Layer 4 of a small transformer language model trained on English Wikipedia (8 layers, counted from 0, width 64). Numbers have three digits each and are written without spaces.
In attention head 1, each number of a token's query is one row of weights dot the token's vector x. The head spreads its attention over the tokens so far by the softmax of query dot key.

Query weights of the head. A number n stands for (n - 500) times 0.00088.
q0: 467443611208470432539565568856600472726241316468424420391528343391325437183635598524536679701734476255560836623453476438601405411714331362605542311418789460635498659403644415414298803546485511
q1: 710539693405387571461415412635514318596476482587447496440502568400704305496524438407586822603468332379616389608351302332655349492598511546286405401352519561711580637476534430417329544513560335
q2: 248413363534720483426553410437489618554546412509530267366415366625248537605569610574525250481526350323495606575500717574634712597520455549548453370645418503409366269567544516423467575641344590
q3: 561558621355409652419363496617752424546249396385434526427607539466611296431435591463579710579491542425622696602426483408607384540661423294481445386493502478821425692580774524364390552472544644
q4: 698264711553481679389460683690570662679578230502739556517432516298754281307553496535688582492563151371623592487725442597681707324547303380690453635266759298585795682528556306450466513585391644
q5: 533648688369365482448551620635382466383466524789318456529660470586528612401673377589473689523754653412488568499203397383357278571300471468469509397635636502496502554482456480592623411481351412
q6: 485402271602414576462576255440397385351556520555645679599250358534369425520390337577473479391391504463593194419595415661435544546619725708662631546598297675488600320336448542644420327481584380
q7: 432352503566616660311492397464445716171434196287619241366229491645282219412471522399608672507444292426577457714688456537755522641528474582542611589524583692625692401478788560530730400451454274
q8: 407544688642398246477409440515487457672521652671506491503786489669382926453622608509450439395763734378041528252241670301336353596508477585279294258515787613383515467231344596546691424590624328
q9: 440371529579551395373437309379375430642623523502564617546378366446306368387291565429573618414444437567544461656753597543512425332479505349303526614610579513346714287416339498560511554604449511
q10: 396466599489357459706197465521676456483541493618519635680578390289575414565391615654370254579576498608253380557537529394469705483580713689576401508597470564373639510390388575564344249509591511
q11: 523451511556684572560673309525679025550390516487665627373415635638412301522255729481568558444358422547679570773550475292406355416673561271429570758196272564357406694574645651296339666557455450
q12: 501581384457578557539718266606319229397624472517702498489457334483519555364560655451680643490487777318596369643398523528593590361440498594275659487602100391335606307814559322487197740545527609
q13: 555460575411468618402405593570617499262392426500693589461177383700441500578505304458690557568510387602568489623453488602695401409501475419730740543583750664353327604539569532575537296640543208
q14: 475643533427461310603295681729575313653369705628625493557521492418712631449516562587550357635789484565515617393561597599539508519619548664474449509464576393571523802555274439494365704513624519
q15: 602416729598513377565409700492634512700702371501450626654477566464373731364306384362431419376584463405362649439465381602517422657572457418382373512648523708539474665512493562613686461685411603
q16: 326569590404539491603529397384524457497453576561367596510352505642417204445635507386522543522359507425461501559402416521578658824695333712490374439445695607685565608691600451547641581475444422
q17: 519522567525415469661531432647338484426501624640220438553533462557601628559654644662216434269621655635379428253303484309406791538433683544376227529474552631351591406503558447485578316269663318
q18: 502546373449497509567312530595598422401596538634473509602634359455536435609541569492567510524684579425493472565523476369437491503526465382392561371483553468536645370618376525371476606376460480
q19: 409707285247335277710590663537489335646269533648633688761723619422663711726609377745364259309439649636315416396381492460306604715588697675356278396420668605311525619380350326521258297598585414
q20: 711472656523499472343361268381600668317470462263547620444413428304480297339466626472476595469688491472409635556374384489679618582403498538331653420518441706573547509303697684378587632628474417
q21: 603561631517376618351560729703461453329476539514359584385419643424442796548674408698725484575466433518397406507366606490457270392542383297780536319313562526401272704498686464658634371309566686
q22: 579446443464414790579273521294537365575629559494512678404553449566353556386161873569435473509706733464523344552529364298383427472470421587508503295466416521186282568305307456385572465536745520
q23: 496632545593632329571520732195749546386530587743620693625318585711797598647506453458514737626605490498610095489533630422467448562530697325733425419409565526622667660772560739589554623126402363
q24: 535604437503514387579347577337496199546387763420243556538451512329548415509340541373438491663621528495459485492350524617345608470399751442422632500350279460346571555368491667568471456334649454
q25: 720581615527342382311457569483475635576268453355406581441601708389465606503501441590528305457728677452333622432426256292573470691431637494503479364513561430680333390581511600358524321476367330
q26: 405564398392432516627229445615564408420458436598280627655364504480631592556438503492462258363614501732482376414292245422504336584569462415374507538535568557540590418694476387474577472429444621
q27: 721595457440432358503689444595355628278464469374371289406678557621678458511672504546542590390445876342508401482469569586721475471447360444340255460380607400310602317539721576533488360535507530
q28: 475684451686508523619259488364594377472683434534392351610380546554566398555360436386469372280535478829492334627557512484716400626458189529510624407415578676653211419521397460420760522519395622
q29: 584550649564508269300575347650394612405491356420556456586186431435551500371374425441662571465551347432566642609350466470339786652565608602622560480270567544539373369493742534326647381483766677
q30: 672369568398472545383371593705633509431487381272522566404610439423697510393382389455475358512565373597572579424451438603478548381589389263530631507447534221523640430618744598496299416592372528
q31: 475310374506466528680441497645463509597547634525516666506389689357667523411527432368576677696376415460666495435610492492512452397521365441338477589551613730358610623365632566344386701461558446

Each question shows a short text with each token's key, already scaled and adjusted for position as the last token sees it. A number n stands for (n - 500) times 0.0031.

Then comes the last token's vector x. A number n stands for (n - 500) times 0.011.

0 "ul": 516437451459441447480543456499541509502466489563397399267410416405596482482552659517440424387443
1 "i": 579477462445453439503518468502546551500500451571365406250445442372602511481546649528472421416453
2 " \"": 506551486489481470556498470554491553536486483543446413262373443423536519514583577509551436391460
3 "e": 412571545449555393525562427552484599529464485486498417210422361423603517498577701538461437342454
4 "ach": 419538591493575422478570433512485567511518481585422387239425377458616505491520647506417404348414
5 "\";": 438421579551577380472571427532422518630560420536328415167480437309660521557489625498462477417450
6 " thus": 590300592625635432524651295569540582642544413605218448139491368313654499555549672512555464302446
7 " ": 599482484590606494451598348515476500568530455511465452166511456472640537529566632470468409386455
8 "u": 538578448603606572422583375518454619543496473553418385213469392346664473520628657514461442303424
x: 564427563399634507284544536447590692553580390353599445483399467480520490463446442533566667474660506571455444706444365395483636422448416434667596589577580501425565403542578683539392542515433601
To which token does the last token give the most attention? 6 " thus"

0 " come": 551377445458386493526511457578574569587480411539373402239378446344609421498502617494568454390454
1 " in": 583498467463421465555545458564531604617454400548354399215385418372568474517477594554550422374515
2 " sing": 538656566402481360541578443536448568585525367599375403150484350312635493500453696526479350344483
3 "ular": 465617571430521391523636401534477554563511453582392447236416409378659499464504641470472368310402
4 "/": 411478532504540493531574451534457535547489449533454412234414389492560475486584616528441422358473
5 "pl": 509487572526619503417569446477483545529423528522450452310479381461615529455550637493461430421429
6 "ural": 512404558555596476454611421505473540527500484584372435278412423371603515471536674503463380309411
7 " p": 603509469607609536410557425494463514555593492548446467216469352436614489536444652489440376382447
8 "airs": 654625403619615510470584398487481571455561437620371417182436402362659510543512691477496417273414
x: 438399384531710451499570481471695442428465386381492521389509381445454508428352563505438563534444418466510516593487504494677476557494341370562559523487392427530487454548604874537425643535415531
To which token does the last token give the most attention? 1 " in"

0 " named": 559447423452377435582563404554429579659525441560342405150379418321710458515510644521549350365436
1 " R": 584535444408497366593551387591473542572533467596371445242477393464698470490544640483461388457448
2 "aven": 560639508373475402567584411594451532494521431605318421269426381410629505552536647446504390295396
3 " (": 431549552491488413517586379528416489598535491532362421214419413438637534545581649458460434340454
4 "the": 423512576444553404453653368565518654612507564533307407228411381366553527515602696505502407331458
5 " wild": 417362647539667447474654371585485559584464500618317422269446327406564497502521669467449392304412
6 "est": 539361565575641471439582392462492577523525550608404434254454360419563513500524711503420428320410
7 " in": 614496535583581482431608351478428602615510495589348407226423354387589519534463663559485418266467
8 " the": 547531530631627496327611303472450650624500510580290371240450402324620493522467705531530345302436
x: 509372503637496535535494599489480621501547489456563484323417451559459526435517453418683544416604509295504512752450452507566473340628545517501496590422513434582566544576706798584388583525592636
To which token does the last token give the most attention? 7 " in"

0 "===": 485498461510437487538536485596543540697463467546379415172372449340565500517555429468611437473509
1 " Cons": 599551497430511349589529442536483586493547530560499400211465346467561446525507620501473417419543
2 "on": 551580512450482425538592500488467569442550441541421376231443419378600476511550562526452442368451
3 "ants": 418672604417495370545556439543483539500585402587371395174447405285645525540584649517494472306414
4 " ===\n\n": 492499511506480476497506460588491495698520359496275366176371487357609445513601528536489462447450
5 "|": 517482527492532410496544430553432514698545457491318352112426437331598559530531557506533462461497
6 " ": 557452546567598492511623346535419462582553470473400407091485468416626543580559634524455426396446
7 " |": 509525505565578498451603394541360502666536438490329349142482474336635540562591559510466406391492
8 " ": 516560438585576559447618343504421454569545484486407429145495499404655537556602621498438410374461
x: 631338367514526506187526583371417738492542384520472462333479422466449470489485458414650611527538494430545638453529518438752543362496460396578554467583486396517452374504530458343489470500408597
Which token does the last token look at most, and with what share of its attention? 4 " ===\n\n", with about 40%

0 " f": 534488502442477433449513472526508491517472494536473497261406409546639443490533634506433444455426
1 "ict": 561527504474494439501497481491544492533457467546413436337386424466588445482509633511447462408492
2 "ional": 549540485459491433503513463504529527492475471565412426310405488393563487487536655495454430406439
3 " and": 481561495466451464542530420512487595574482439550400424281395478419629506491554603520495459371470
4 " un": 383421552513580456504614443520531508544444434518431487245404426449627450477536654530455432334479
5 "named": 469452568505561370475586375515453584654497430544368426175377432318658485526487625513530349340429
6 ",": 487394543584531360448541414576467564681541342564339402227420464328663466548547601473559434389435
7 " it": 705473549638661421520630334625528638639538335609266456154439359284641533536561646503556431374413
8 " is": 620598434578646467479582378542494671580620458544338415077408357301651467539579588516579450335500
x: 592367559430744547556644526449667370473474544382494442236398578491475524320463563664547574518459434267524479564592514540436554392467431369446442407578531330488512429542576751477432534479529419
To which token does the last token give the most attention? 7 " it"

0 "fect": 539431450483454449513513436514495534520459469577389422300385422432582466479483681467474426423468
1 "ive": 584478464454462432518504463537544527540445444584383417274397442398573486476542650493495434424438
2 " by": 551550480461436438554526448562556598620479437556384399259392460403568453482523586520525447430520
3 " the": 496572516379454375499671343592523652640506471577280396216414432290599467532500653496550352346467
4 " addition": 348509655514552400485591366552486557580521474549331387209401354362659415536509698415546450286449
5 " or": 431380595508572462539628350531442605593519502603370399205435407420685520511562648486482460284447
6 " dro": 596418532594673449454568399545482513572496445504469446286422375364682368530454651473490435338431
7 "pp": 638441449630633548474576414541504555568538393596352466208473307402643434473481613485482434389482
8 "ing": 606563435592645507432565371423491553542559480601389437209434402330666522537511637526432382309455
x: 436215434566618463468542516395696555518466482315566534570353508568456531355403543482574488486387479544513562613461538504700462552459437406508547514567379423566480562519689837463461560541480526
Which token does the last token look at most, and with what share of its attention? 3 " the", with about 40%

0 " ": 488499510492499487516467482524502473565463439487432401257431549437538504483606562505472473482504
1 "u": 574543472408498374532566398572489584525492484559387397190487399362662477527641676527423432300410
2 " n": 484565516423545398487559387566516523503505549569403449260431374475663480489535682525489486362430
3 "u": 451537549433546414487558403539518544492544524565389406253439369395695472502561679537447450345422
4 "u": 411503590461558401450570392524519539492556494596362436244443372358703499500574673533440432337414
5 ",": 439482559516464366422532431520457520626554453535339418295404447364638516556521596512502474403471
6 " \"": 562468533523528484522565430559454535582505450542412403244403425399560509551604592520542409346444
7 "h": 580487522558598548484575388542464664560481512529458390248415346459555465533546663530493492381434
8 "and": 578574492611601554415598423494482585525457485574393394254428347408630521531585733563436457383430
x: 608333474465530548353548549525559604457520423428643481371425507516544481453383502445487445439589419576480537630554583470481571526537555354575488570427655545477529493718558869620471526456360435
Which token does the last token look at most, and with what share of its attention? 7 "h", with about 30%

0 "-": 485506505531446519500495488509504542593473431481404371267376503397578462493534571510517489493521
1 " Nav": 578556458434465346546622456526434584493506533602422420293435308440596491569542634493397417418451
2 "ia": 555616474405451383544622424568489560516548424573361462244431380346630487549597666569451389345428
3 " Robinson": 428654577410472348510615426536472549535587405597331446211463355326624533590539662523499403299386
4 " as": 389498575518497341506569404532445609578606406553381402177407371339693513577484658546499452341504
5 " Ros": 469339584521616416508627456502436506514546415596367406235450350375660489526540671511418407395440
6 "ie": 566393594538621398462589392557429536559528404602348460243430349377661528551587672532470355362390
7 " Phill": 583527538556628485428595385505420469601506445575360476259424370418609528554477616507483376392389
8 "ips": 659637420630651522423582406501490501528548354605366438210487374325655496538518677530478403327392
x: 492425423586621489456580511406766555351496480318625341481525391534446493490423554458347547542510430489541517713527572650697415354425391495602504516490424487503516486637525741418607568474398464
Which token does the last token look at most, and with what share of its attention? 4 " as", with about 40%

0 "mitted": 511415470467434484519486464514543553555478435546391403229391501408605451463544587491513445433475
1 ",": 568460477442378494501554466572500572656491387551340391239408479350621478528569578489541454427455
2 " for": 531617533397466370572629368580543608690489446572330405184418376359642439560533620466513445349539
3 " example": 419606574447496402534548377582476552619525392549272364110376448302679448524506670467529447288445
4 ",": 412572588476448365473556438588491604671536374580338381227428444337646488552557583491550470417419
5 " when": 395401614571544364478603403573521619669580412588288414147431401317650538582557641460531451362445
6 " the": 486436624534583401410647341562508648651541475573271403204410428292606503531527649481549362405456
7 " n": 598518533606603522450597333540498574539516519566399419224436356450646468511535680501549475364436
8 "oun": 554562468604593579429591382545497533541495473565365353263441371380641447535513652475492419369439
x: 650474569483417486496447434548568639429482381436609530540401549645566554489384564429581565461607456381524463546582556404666578444485417446645611630466650476398420505484609747491493607387321576
To which token does the last token give the most attention? 6 " the"

0 "ate": 487452467496446492515488478520549576545460453578410389269384474422575490488549585507505443446503
1 " transl": 588562518420462398531569435479410506524497440540387418198454426377686495457470658517464409337423
2 "uc": 536559535450578442535569491475456503525524499555420442221458414460623462425540592545402383478491
3 "ent": 481593558421531416497556438507530556517470452632349436254433413412649514477545677496481389395441
4 " sc": 381461597531620377446539509500490506542508492609448495248453346495650520474444611478436438457425
5 "ales": 383360589551584434538548440529504544514529402611371448186447433350649483482520663497486428386444
6 " which": 530334577575551376538570388601544604604570372584312462178417456301625569540537617456561454368437
7 " t": 613543505617634528393568409541475581568500485557393456244412320385669526541482693490493436336402
8 "aper": 575572462602578529478559392491482585519549459613344439251379389377653518516524642444480389343412
x: 481423462621615435523464426410682514443458460414585571385538406428482507384400477474557435557432408550571562592522591472580472476483408361569561514509624508563519423460679852323357529467385418
To which token does the last token give the most attention? 6 " which"

0 " with": 503440450511400478548500473579585584619482440570399418248368461374554439509535557508517448477531
1 " a": 547485432437405432551617384624571649612538491551338396203343447292615402543516620470570378358512
2 " hor": 489605505434530400523647477576434481583449419567374454356409411407561403546458711477454391339381
3 "se": 416650618398529350527580391569520549567519427566374453230459391347697461473534716470451395353361
4 " named": 413486586463532345511594384519419568640568451582342405162375396311715473538473660526529353338401
5 " R": 474417601508617459545589357536461533553553461596373438247476393467701479497532636482457387460436
6 "aven": 572361599588591446503610371551443516493524426608315415271426380400634507551528647448496387290389
7 " (": 592518478554579456463578367488420479593561480538361412200412410423640539555575652463470424330448
8 "the": 570551496609619520358596333525485661635515533548297401223405375350566523524594700502512400335450
x: 535422542586430522347527550544531605498429443537643563356412521519562428398484445536705658453576509349552529763408534536517612362566519505518489407480590402408579507485554784544290524496546602
Which two tokens does the last token look at most, in order? 8 "the", 7 " ("

0 ",": 481447454492391535493549465560498559652470416538355388275404469371598476549544584507531482455485
1 " \"": 539529482487468489548506480578479551598477432531397397222395437392548488553594573527564430377455
2 "h": 543566498441542409539558421590513666571467494534446393250423343463568458539549652529501494383427
3 "and": 452611547393548387529635421543508600542457476583362397233435332402635522540585733555454462377420
4 "\",": 382549620504463309410585414570456532701584403546304451227455417348656510568521626480503427351390
5 " k": 492417591497588492475604389559462548573507512530355432260390360426648446525546647520477458362389
6 "i": 539424604544612447471593383542500606528558465563360423243441343381686508514558682540475403353447
7 " b": 600529483622625560425525407531447459509515509590415492255471372458696545467534666524406440383378
8 "iga": 599616447616669538442586355466442519524590460575321441165451351334668488544499767500407388317437
x: 402398464499547452549519348445636487415614409219644472362406422465457402320411563428574559459563448506554562534484540446690454421420477430627514532573530523501537548610558777413447642481371562
Which two tokens does the last token look at most, in order? 6 "i", 4 "\","

0 "f": 527452444453468407476556469510522508496503527588444445297462381481586487514548702522414418427418
1 "ast": 563484481447489421494532445459512511499496490576365404284426403440594466478530699519383426393428
2 " Club": 559601511416485389532530426523478530535509436612324404248441390373596501559511702468460429395447
3 ",": 478578550435399382449597406548427557666530412572304401239427409336650513585512626501516430361422
4 " composed": 416497595494561376499610420500411595679569448529367403170378375311668422478450607489448363308454
5 " of": 441483613496556431517589328562512653672584429606326385159390455270672418530526621488496409351500
6 " A": 567462612525592467469648378575456611524546458621348373296411403403652449554579738506498341386411
7 "aron": 650502570634646450449624366537463555543558435613288423262427339324643509546558688520481367326390
8 ",": 598573448607664381351539377523403509645616421570305452270436380348681541607511631512513424330397
x: 441396470593744539441500410301522547405482479479532431397478408639493456352524528415591591491454550323541449663460579518566378433383594423477511388520453488437426420501699778390621538458481542
To which token does the last token give the most attention? 5 " of"

0 "'": 509443450494453452518513483605571568570450460561387414280420467426531414522556580467537417404465
1 "g": 580499452406469399526611444556524645525505489606402380264487344409627529547620698477453381334449
2 "our": 602655547385525378556611409517470548495556499606347418201464345389648481495548686532414417285414
3 "ma": 429627581415529367484597411535492568525545426639337458196470367348678538520545697539486387291379
4 ";": 460515546483493391471557426521445537606552452561320385227453440319663521561489587507493489445483
5 " it": 399320642513591348561629355644524629641543365603266460172455335283636559534548649507541440379434
6 " is": 538349562588602394515605374570492675595636480551310410064416341288655486537573605522556455340502
7 " also": 631456519591620428501602351520520632523583474525305419135426396327614495558530632568573463325463
8 " sp": 539564393588613609371559456510422490652540487558418475187429324396656443494450577496472411402391
x: 629338623554426534445520442513673590488433352352481432317394531436539510380402499292669567502509554524562357712472502429485508497508330383669530566472417572550617532503599515302589371485387444
To which token does the last token give the most attention? 7 " also"

0 " ": 488499510492499487516467482524502473565463439487432401257431549437538504483606562505472473482504
1 " |": 476510510463500441513539458541417505666468437514341367197483487330616525507583522479466438446528
2 " Lab": 573587543354510330566667459549461604560526495681314428265478287405602470578528645464467377449453
3 "ial": 467573535383563386535650393533460562525495542620310423262444342372582504527528627486460376378434
4 " |": 453501589474541378430637369524389496683540492569286409148494388306686558562531554481485401382468
5 " Al": 495382590525588438491601387574419586510523489618382398296404328433610521552614702526446398308386
6 "ve": 575393612563600429508595459557497617521554444595357415289460352388638557552629677544464437413414
7 "olar": 595503541569615500476607417477429540495550457598327375252416399378639500484514655539393404338451
8 " |": 524525462559627472363543402474394477651587445555321424157469411305703560562526554503453398398465
x: 549404424559629506431502374378485783497467482370426373271494573548453498368523484383539617476529582397532431593468561538577533351420501477423607487607423495560468397464674801480543448486529544
Which token does the last token look at most, and with what share of its attention? 1 " |", with about 30%

0 " g": 536501487471495426470476449525501518492488506583407441277402409503647468495511666490422461453443
1 "ul": 527522506459493413458525421483524478472499517530442413273386370454649419481532690540368433392454
2 "im": 573542513426510406458556422511545537455482475603425421277442396424635471498550674513430446384443
3 "ance": 468639598448529404487549441492515521506518437614347429226447375378617532531554678510450415343433
4 "ma": 406514562474554416482545467492509575501502433603373421212443406359616529510539676554472418376411
5 " \"": 487438519495520482553535457545478548525498481548455415249385434421548527514586577513545431375444
6 "G": 530432573531609449505587420570451654554522455640402375243460321479565515567587690506521403453440
7 "our": 647476539595618527479628417509441556486498501612402374256424342430582481498575704555441426335422
8 "man": 634605444623638528425584394486454525516541435639355389262481359362612534535564711507447405309403
x: 533427475465635413423508409460752648426502528472725398484417518616548403494514486392498477453614475534522567653535600443629512386449443433549516612506434477469575456611633806505583542444350523
To which token does the last token give the most attention? 6 "G"

0 "ib": 505413442478451433489531479514534513502486505586387405263429389420578463509589635509450469440447
1 "u": 574483466463458445483509464513541530494489473569388411276430445388593483482583649509478468417437
2 " \"": 507549489493480471548496474548491544537490492537445417271372439425527519514588578506549437388460
3 "t": 450547522439582402511604465540490627559469495529439391253422318421560542541589719532450427391471
4 "ree": 403495560470557425514593424519463568510502436582424401264416413357621516470557691569435404320438
5 "\",": 398433594580511313413558424560449542685593373546325445219457440331661495568518620481501429331388
6 " t": 610432559615644498401592419551457570582491473552390452267444326392665513536482692495499438307400
7 "i": 598509532590616509464591394485482603500568480550396433225443370367715486491529687564444420366440
8 "idi": 578587469594625526429567421501498544524584385612316425189424357339707485500505618558465416348429
x: 484541518485637483552535372482699684495604483285651566271411423595601474451434483425407564527494492510558526627612500484579503372358456464578583425540568609623519523578596765386531543467341470
Which token does the last token look at most, and with what share of its attention? 5 "\",", with about 30%

0 ",": 481447454492391535493549465560498559652470416538355388275404469371598476549544584507531482455485
1 " Ben": 615596449436447393560602436558437548496498449570345393272437348378613531561564718520453417339399
2 "in": 553612461408435380555589406562471554555550444579332409293453344388625520521615685547439410344418
3 ",": 482581547442378373433603411541410534651553440541322421266417414381650522597520624510498448359453
4 " Niger": 349529633444540356506649425517485556537598438599321396205466366289592493567586680503429386304391
5 ",": 404420622537497314391605373543413531652577440582306418239443383361670521611519622495523436317417
6 " Gh": 519438605538609474474596390539427584580566508642408402291459313435623449563530606500451429426424
7 "ana": 632465581622621446431618382511443561533576465602302402196432354337633552564547671529457372317416
8 " and": 568594490603604442415607336473374579616588444589302420222422393393718563562534662545466416253435
x: 470431479561749566430427502390505496485547547448562407393461418575513551446490376382616561506469506418485517758505526482585537407501695463498607507565491354450464531599643887490571577488465438
Which two tokens does the last token look at most, in order? 5 ",", 3 ","

0 " rock": 572374437405415398520526442574526573494520431608380457179461373347617475484470636478502416324407
1 "s": 634474479429427437527485464549576570509511423568378397220430436361604495481532643516505461394477
2 " between": 560539479412393402516611433579535614722495488598364430237390372355573497518476534487551430460533
3 " the": 505558502358463359476669348603513643635503503599285438244423401293592493526462644485553350402460
4 " high": 397500624480532361460603373552499531585483492539337463210408377375620506510519660430462364346475
5 " t": 511388589541617449422581433542488552547489511534400454263412315400622521524469674495488424345403
6 "ide": 553424563580604459466560405487497547528517467598367452242399362371688484506475638505443401382416
7 " mark": 649493463627659513489527346469447525508544448582397433219442305354671452523431661481449450315433
8 " and": 574572482598585482469585328486447601598561446594335425233419432354678558527539639522455452294433
x: 363345592583708526489539509437620589524510562391481506451396453552438510394438463383664481439481533530444529630397477516574528474567581450526628377540465380435499495530719870431549504579464424
To which token does the last token give the most attention? 2 " between"

0 "inn": 545438447486445432495514448525538514508454455589344407305436398414588505476541674519445457436424
1 "ate": 549485480481445446486498461518515543560473436569376406245397421433606526501542650528457430432474
2 ",": 552509496452376463470556453534470569629499423548358386276405467354615502547533582511523461416469
3 " where": 442590585432471383509593371608527590691552409594296426141407408329660537602533623444545448360462
4 "as": 308538618460547349508643378578508665642547419597335396126428311316651487569547703566473471361480
5 " A": 486424587472566403466633396559479624521566467594376411290400405415664473568580724500481381372417
6 ".": 589417621555582412456616351603492563556524441587323439302430411418644527569608659533517405340423
7 " dif": 668538467615679520447596384525462514523561555500463461211497317413601484518461666489465484309465
8 "form": 589577433580603569490562406499479549528575484589357398233460331403622478509478613504489480352459
x: 545374640467596466531444376461694480445329380358605610363395517570448528427389562516491558554537607438541676545557530537535613583508480460563650601528526565612616561564738670509522550485362588
To which token does the last token give the most attention? 6 "."

0 " of": 521450433521397486555538446579566595628451447570350378219364430350569470515523601544514442430530
1 " New": 620505420429432398605655435602508574581474443601322459264438348413544512602550600490455365372418
2 " Zealand": 609630504358431340553621391599506589604542409597326455146464359293590490595551641479519379297387
3 " and": 447606540406432398540605343577450610653536433592293441220418414376673547560532629517503425268428
4 " to": 279493637453551384584625352600545611639567465579392478174484392340586504582523620498512482321501
5 " the": 439447626464560368428674307551497653626516491581279391228431402298604484542484685513522354318459
6 " K": 574405618542594461472649380568466578563540459604322397243428304435616498583595704532483380401389
7 "erm": 557469583587608473435580398550457550545511505603408437356444309481578495526551613491511393425399
8 "ad": 581551512608635501410558408469442557489542501605368414268417315429609523574588666531404414363413
x: 481480422622650496392549446449636708347526418389610336461375449568545543427515452508526517537581442513526535576478632444490512404496445417513542579532488529499618702690509761508494550473301481
To which token does the last token give the most attention? 5 " the"

0 " immediately": 567385408492432472582507418582586552518454475543374453285410473368541532505532662513552469358419
1 " becomes": 631482499408402413545539465591586648590576474561418429117403373321591496538577564520567441370540
2 " friends": 616703572330447328572580414593527590550581383638344455148456384273663523572490710458524388288408
3 " with": 460604556426484354540601419584548630622542399612390422156415403309621473549496608537509389384509
4 " J": 411492599438532356551597396572447585580568435631375434258452329457645520554551648514500357420395
5 "ade": 443384623487575369517591375546456543532549460616348430251411335432642520547544699506459375380454
6 " and": 572371588564567372484639316543396584639598423589312467234445399392703591565536668518502432281422
7 " Beck": 684481515645642474468604353539453563518527402635345446283450327389633492534535657461486396345385
8 "y": 607626489608664488441554358544479579521529401625338449292447339380605566588585705529464386339408
x: 382419472569732533396573486449765723377477511488591397551553478493424476306452489399489484487646441583573499693531601557530456413452494552524472415555462396459650531545636735442474629474398510
To which token does the last token give the most attention? 6 " and"

0 "1": 483472482495484468526487468518528521555464449530405386238425486422553462483566596521489450439483
1 "0": 515470497458505442515508464512513505547459447536408372227454481391558469490571598525475452419468
2 " episodes": 570643551409523395560519416577476542572500365601326389183442456307641425536509696481539449304431
3 ",": 519560518471443424471511460552456571651480373568375380287438465376611456527550613510512484444453
4 " premiered": 349520603503524369557581389536430598634542390541295431120434426315665432541463596467580431322423
5 " on": 435421586531536389461645383518449634640463406545316396180418372309651465542468574513610410332496
6 " ": 559410562567607434458640311536472502583518475502435470183488422446611551536549659479501369362464
7 "6": 567485475577614461395617390509417504626524402451389414139467413369607500560564653508505396252386
8 " July": 617600398606590552433565351537428487606537408563320410141453426395630401579526644477495423218364
x: 465398445581632541420556553445501363475573370361585413482504288516562452417462545436524627531593330429607423583434481534530540389550285465552606555499341388407531499629714653425554584580389609
To which token does the last token give the most attention? 5 " on"

0 "ama": 525420444461442466517545445520468512525492426529352393203433476346614489505533639486469427355435
1 " \"": 548531481495472478560497468561481546553475483529430410244372441417532519519596585515547426374455
2 "bl": 513571506452540390528583442513430576592465483564469407297456324501584503486521682530468429400461
3 "ood": 472641588442536387512582444531497557506507449650375413222427351429616487488541623510465432384402
4 "\",": 378544613511461315414572419557445527690573387538316443209461440338644499574524632484481438343383
5 " g": 503408578575606460475538384535433557568529476593366424222440362453713482522515686478448453357414
6 "ul": 520478516551581487444525438479516519502523541504459398302368371447647414444541662521391466405447
7 "im": 587428508621617522387566393498509577469491467609446397268463378394661477492558668508448455345420
8 "ance": 655600384618620560409568407464480543531547434631333430207471341350650548532561674510447416281410
x: 520314438631783451466508378385696573404477434453620563451523534497537455505374457490480493519543449498564546708569584545596583521450470422557565517535347566555553459630717777410397544483428478
Which token does the last token look at most, and with what share of its attention? 4 "\",", with about 80%

0 ";": 515467460502400456523529451585501528656468434525337401247448455351608484539534581502502533522513
1 " j": 608558475380477367536584399557426565590509507593394487257486305436667510556464660510493461388490
2 ";": 534555504424448393533564407576468542582555458568336388225482445351708492534479609501471504462514
3 " k": 426522531418589450503599388577460535572495531519348442303405348419642435504524656534459469378420
4 ";": 433489592467526382510613397566443557590571475541300393246502394361677548561509620516455488402508
5 " k": 510426588490604506466596375553457533572501538519349446310403341423639445504531660535450465382422
6 "p": 486426591569607496469585398558504588538580527578400439299455319450610465512538670519428441420490
7 "\n": 496525505500510516534528397509439443630588441476305387122414485390638486497512566494479467419482
8 "l": 515508494547528582467541428499404589560499486507454357311443391497623489481558645525399473380439
x: 592518571559567436222482530571620743416455470402385485545390349568482442439355386452498597538483512577558503652423470550430597411563505403614344541436440371557612516389585669510503390555403511
Which token does the last token look at most, and with what share of its attention? 7 "\n", with about 30%

0 " Lab": 522418453463427434521530493494523550516488507616385436321423378474558458510517635454474446499459
1 "ial": 568481450465477422516530451522517545515459501603371422279407409425547472505530634468493431422445
2 " |": 511485493474448447484555434526443521655492463528350378190430465321620507528537530491501447466518
3 " Al": 398546560436536410527590410586431597501519490615391395293404337437611516555612699524443401311393
4 "ve": 376477602429534390540581476560513616521544445593358416293459357391631557553632676542467434416419
5 "olar": 462415578499590433513606416486433548497547459598328378242414399378641498484511658538395399334453
6 " |": 508471536558582403389583402496395494657569443558325417152466413301699554559528557502458396403470
7 " Pal": 568504505585605483413602411499417530506517490598454407282429337440598485525591670511426406362426
8 "atal": 566562464623607544384627453455414505529529507578325411218449394384617539509539649509397379330391
x: 578419390528627483458501507476640660520575340497576371366493483531597479511415453418556520509613588418502459625432643393681552349633392390559570666540464592487513635659511726509540477548317500
Which two tokens does the last token look at most, in order? 6 " |", 5 "olar"

0 "ot": 542408450457456422521527477482535518504502447596417439266438413417585497483555676518408421430461
1 "us": 590503466457470457525525459508523549515476435600361418274421453386609520478531674539461451409480
2 ",": 550501480469386471475532465533490567622490426539367392291394470374602493526523578516524478455487
3 " and": 466575515425428431536577356562471632669505418564299402222393440361677503542534633535509455327473
4 " T": 387465596437573411503645434557483593552549454601376404301457330415627531574585721513464400375399
5 "ub": 460441601467558416476601416542465551488511495581388420338435339456619499528593708513428432416411
6 "u": 539400600545603414434578397518494574493560485595382425264443354374662507528621674534452447333389
7 "ai": 604459556590635450412590390497457528534573451589321442219431357329648503543552656552439368312412
8 " Islands": 648623425612649503437575383496476555528568399599337438160436357308650511551506629488498409276441
x: 522548470601708496489535440439697465377548528398622462394458520492526454529437555414433639520495453443515413605529503492717477375378409454550553485562457400477439485604510869378516613543425576
Which token does the last token look at most, and with what share of its attention? 3 " and", with about 70%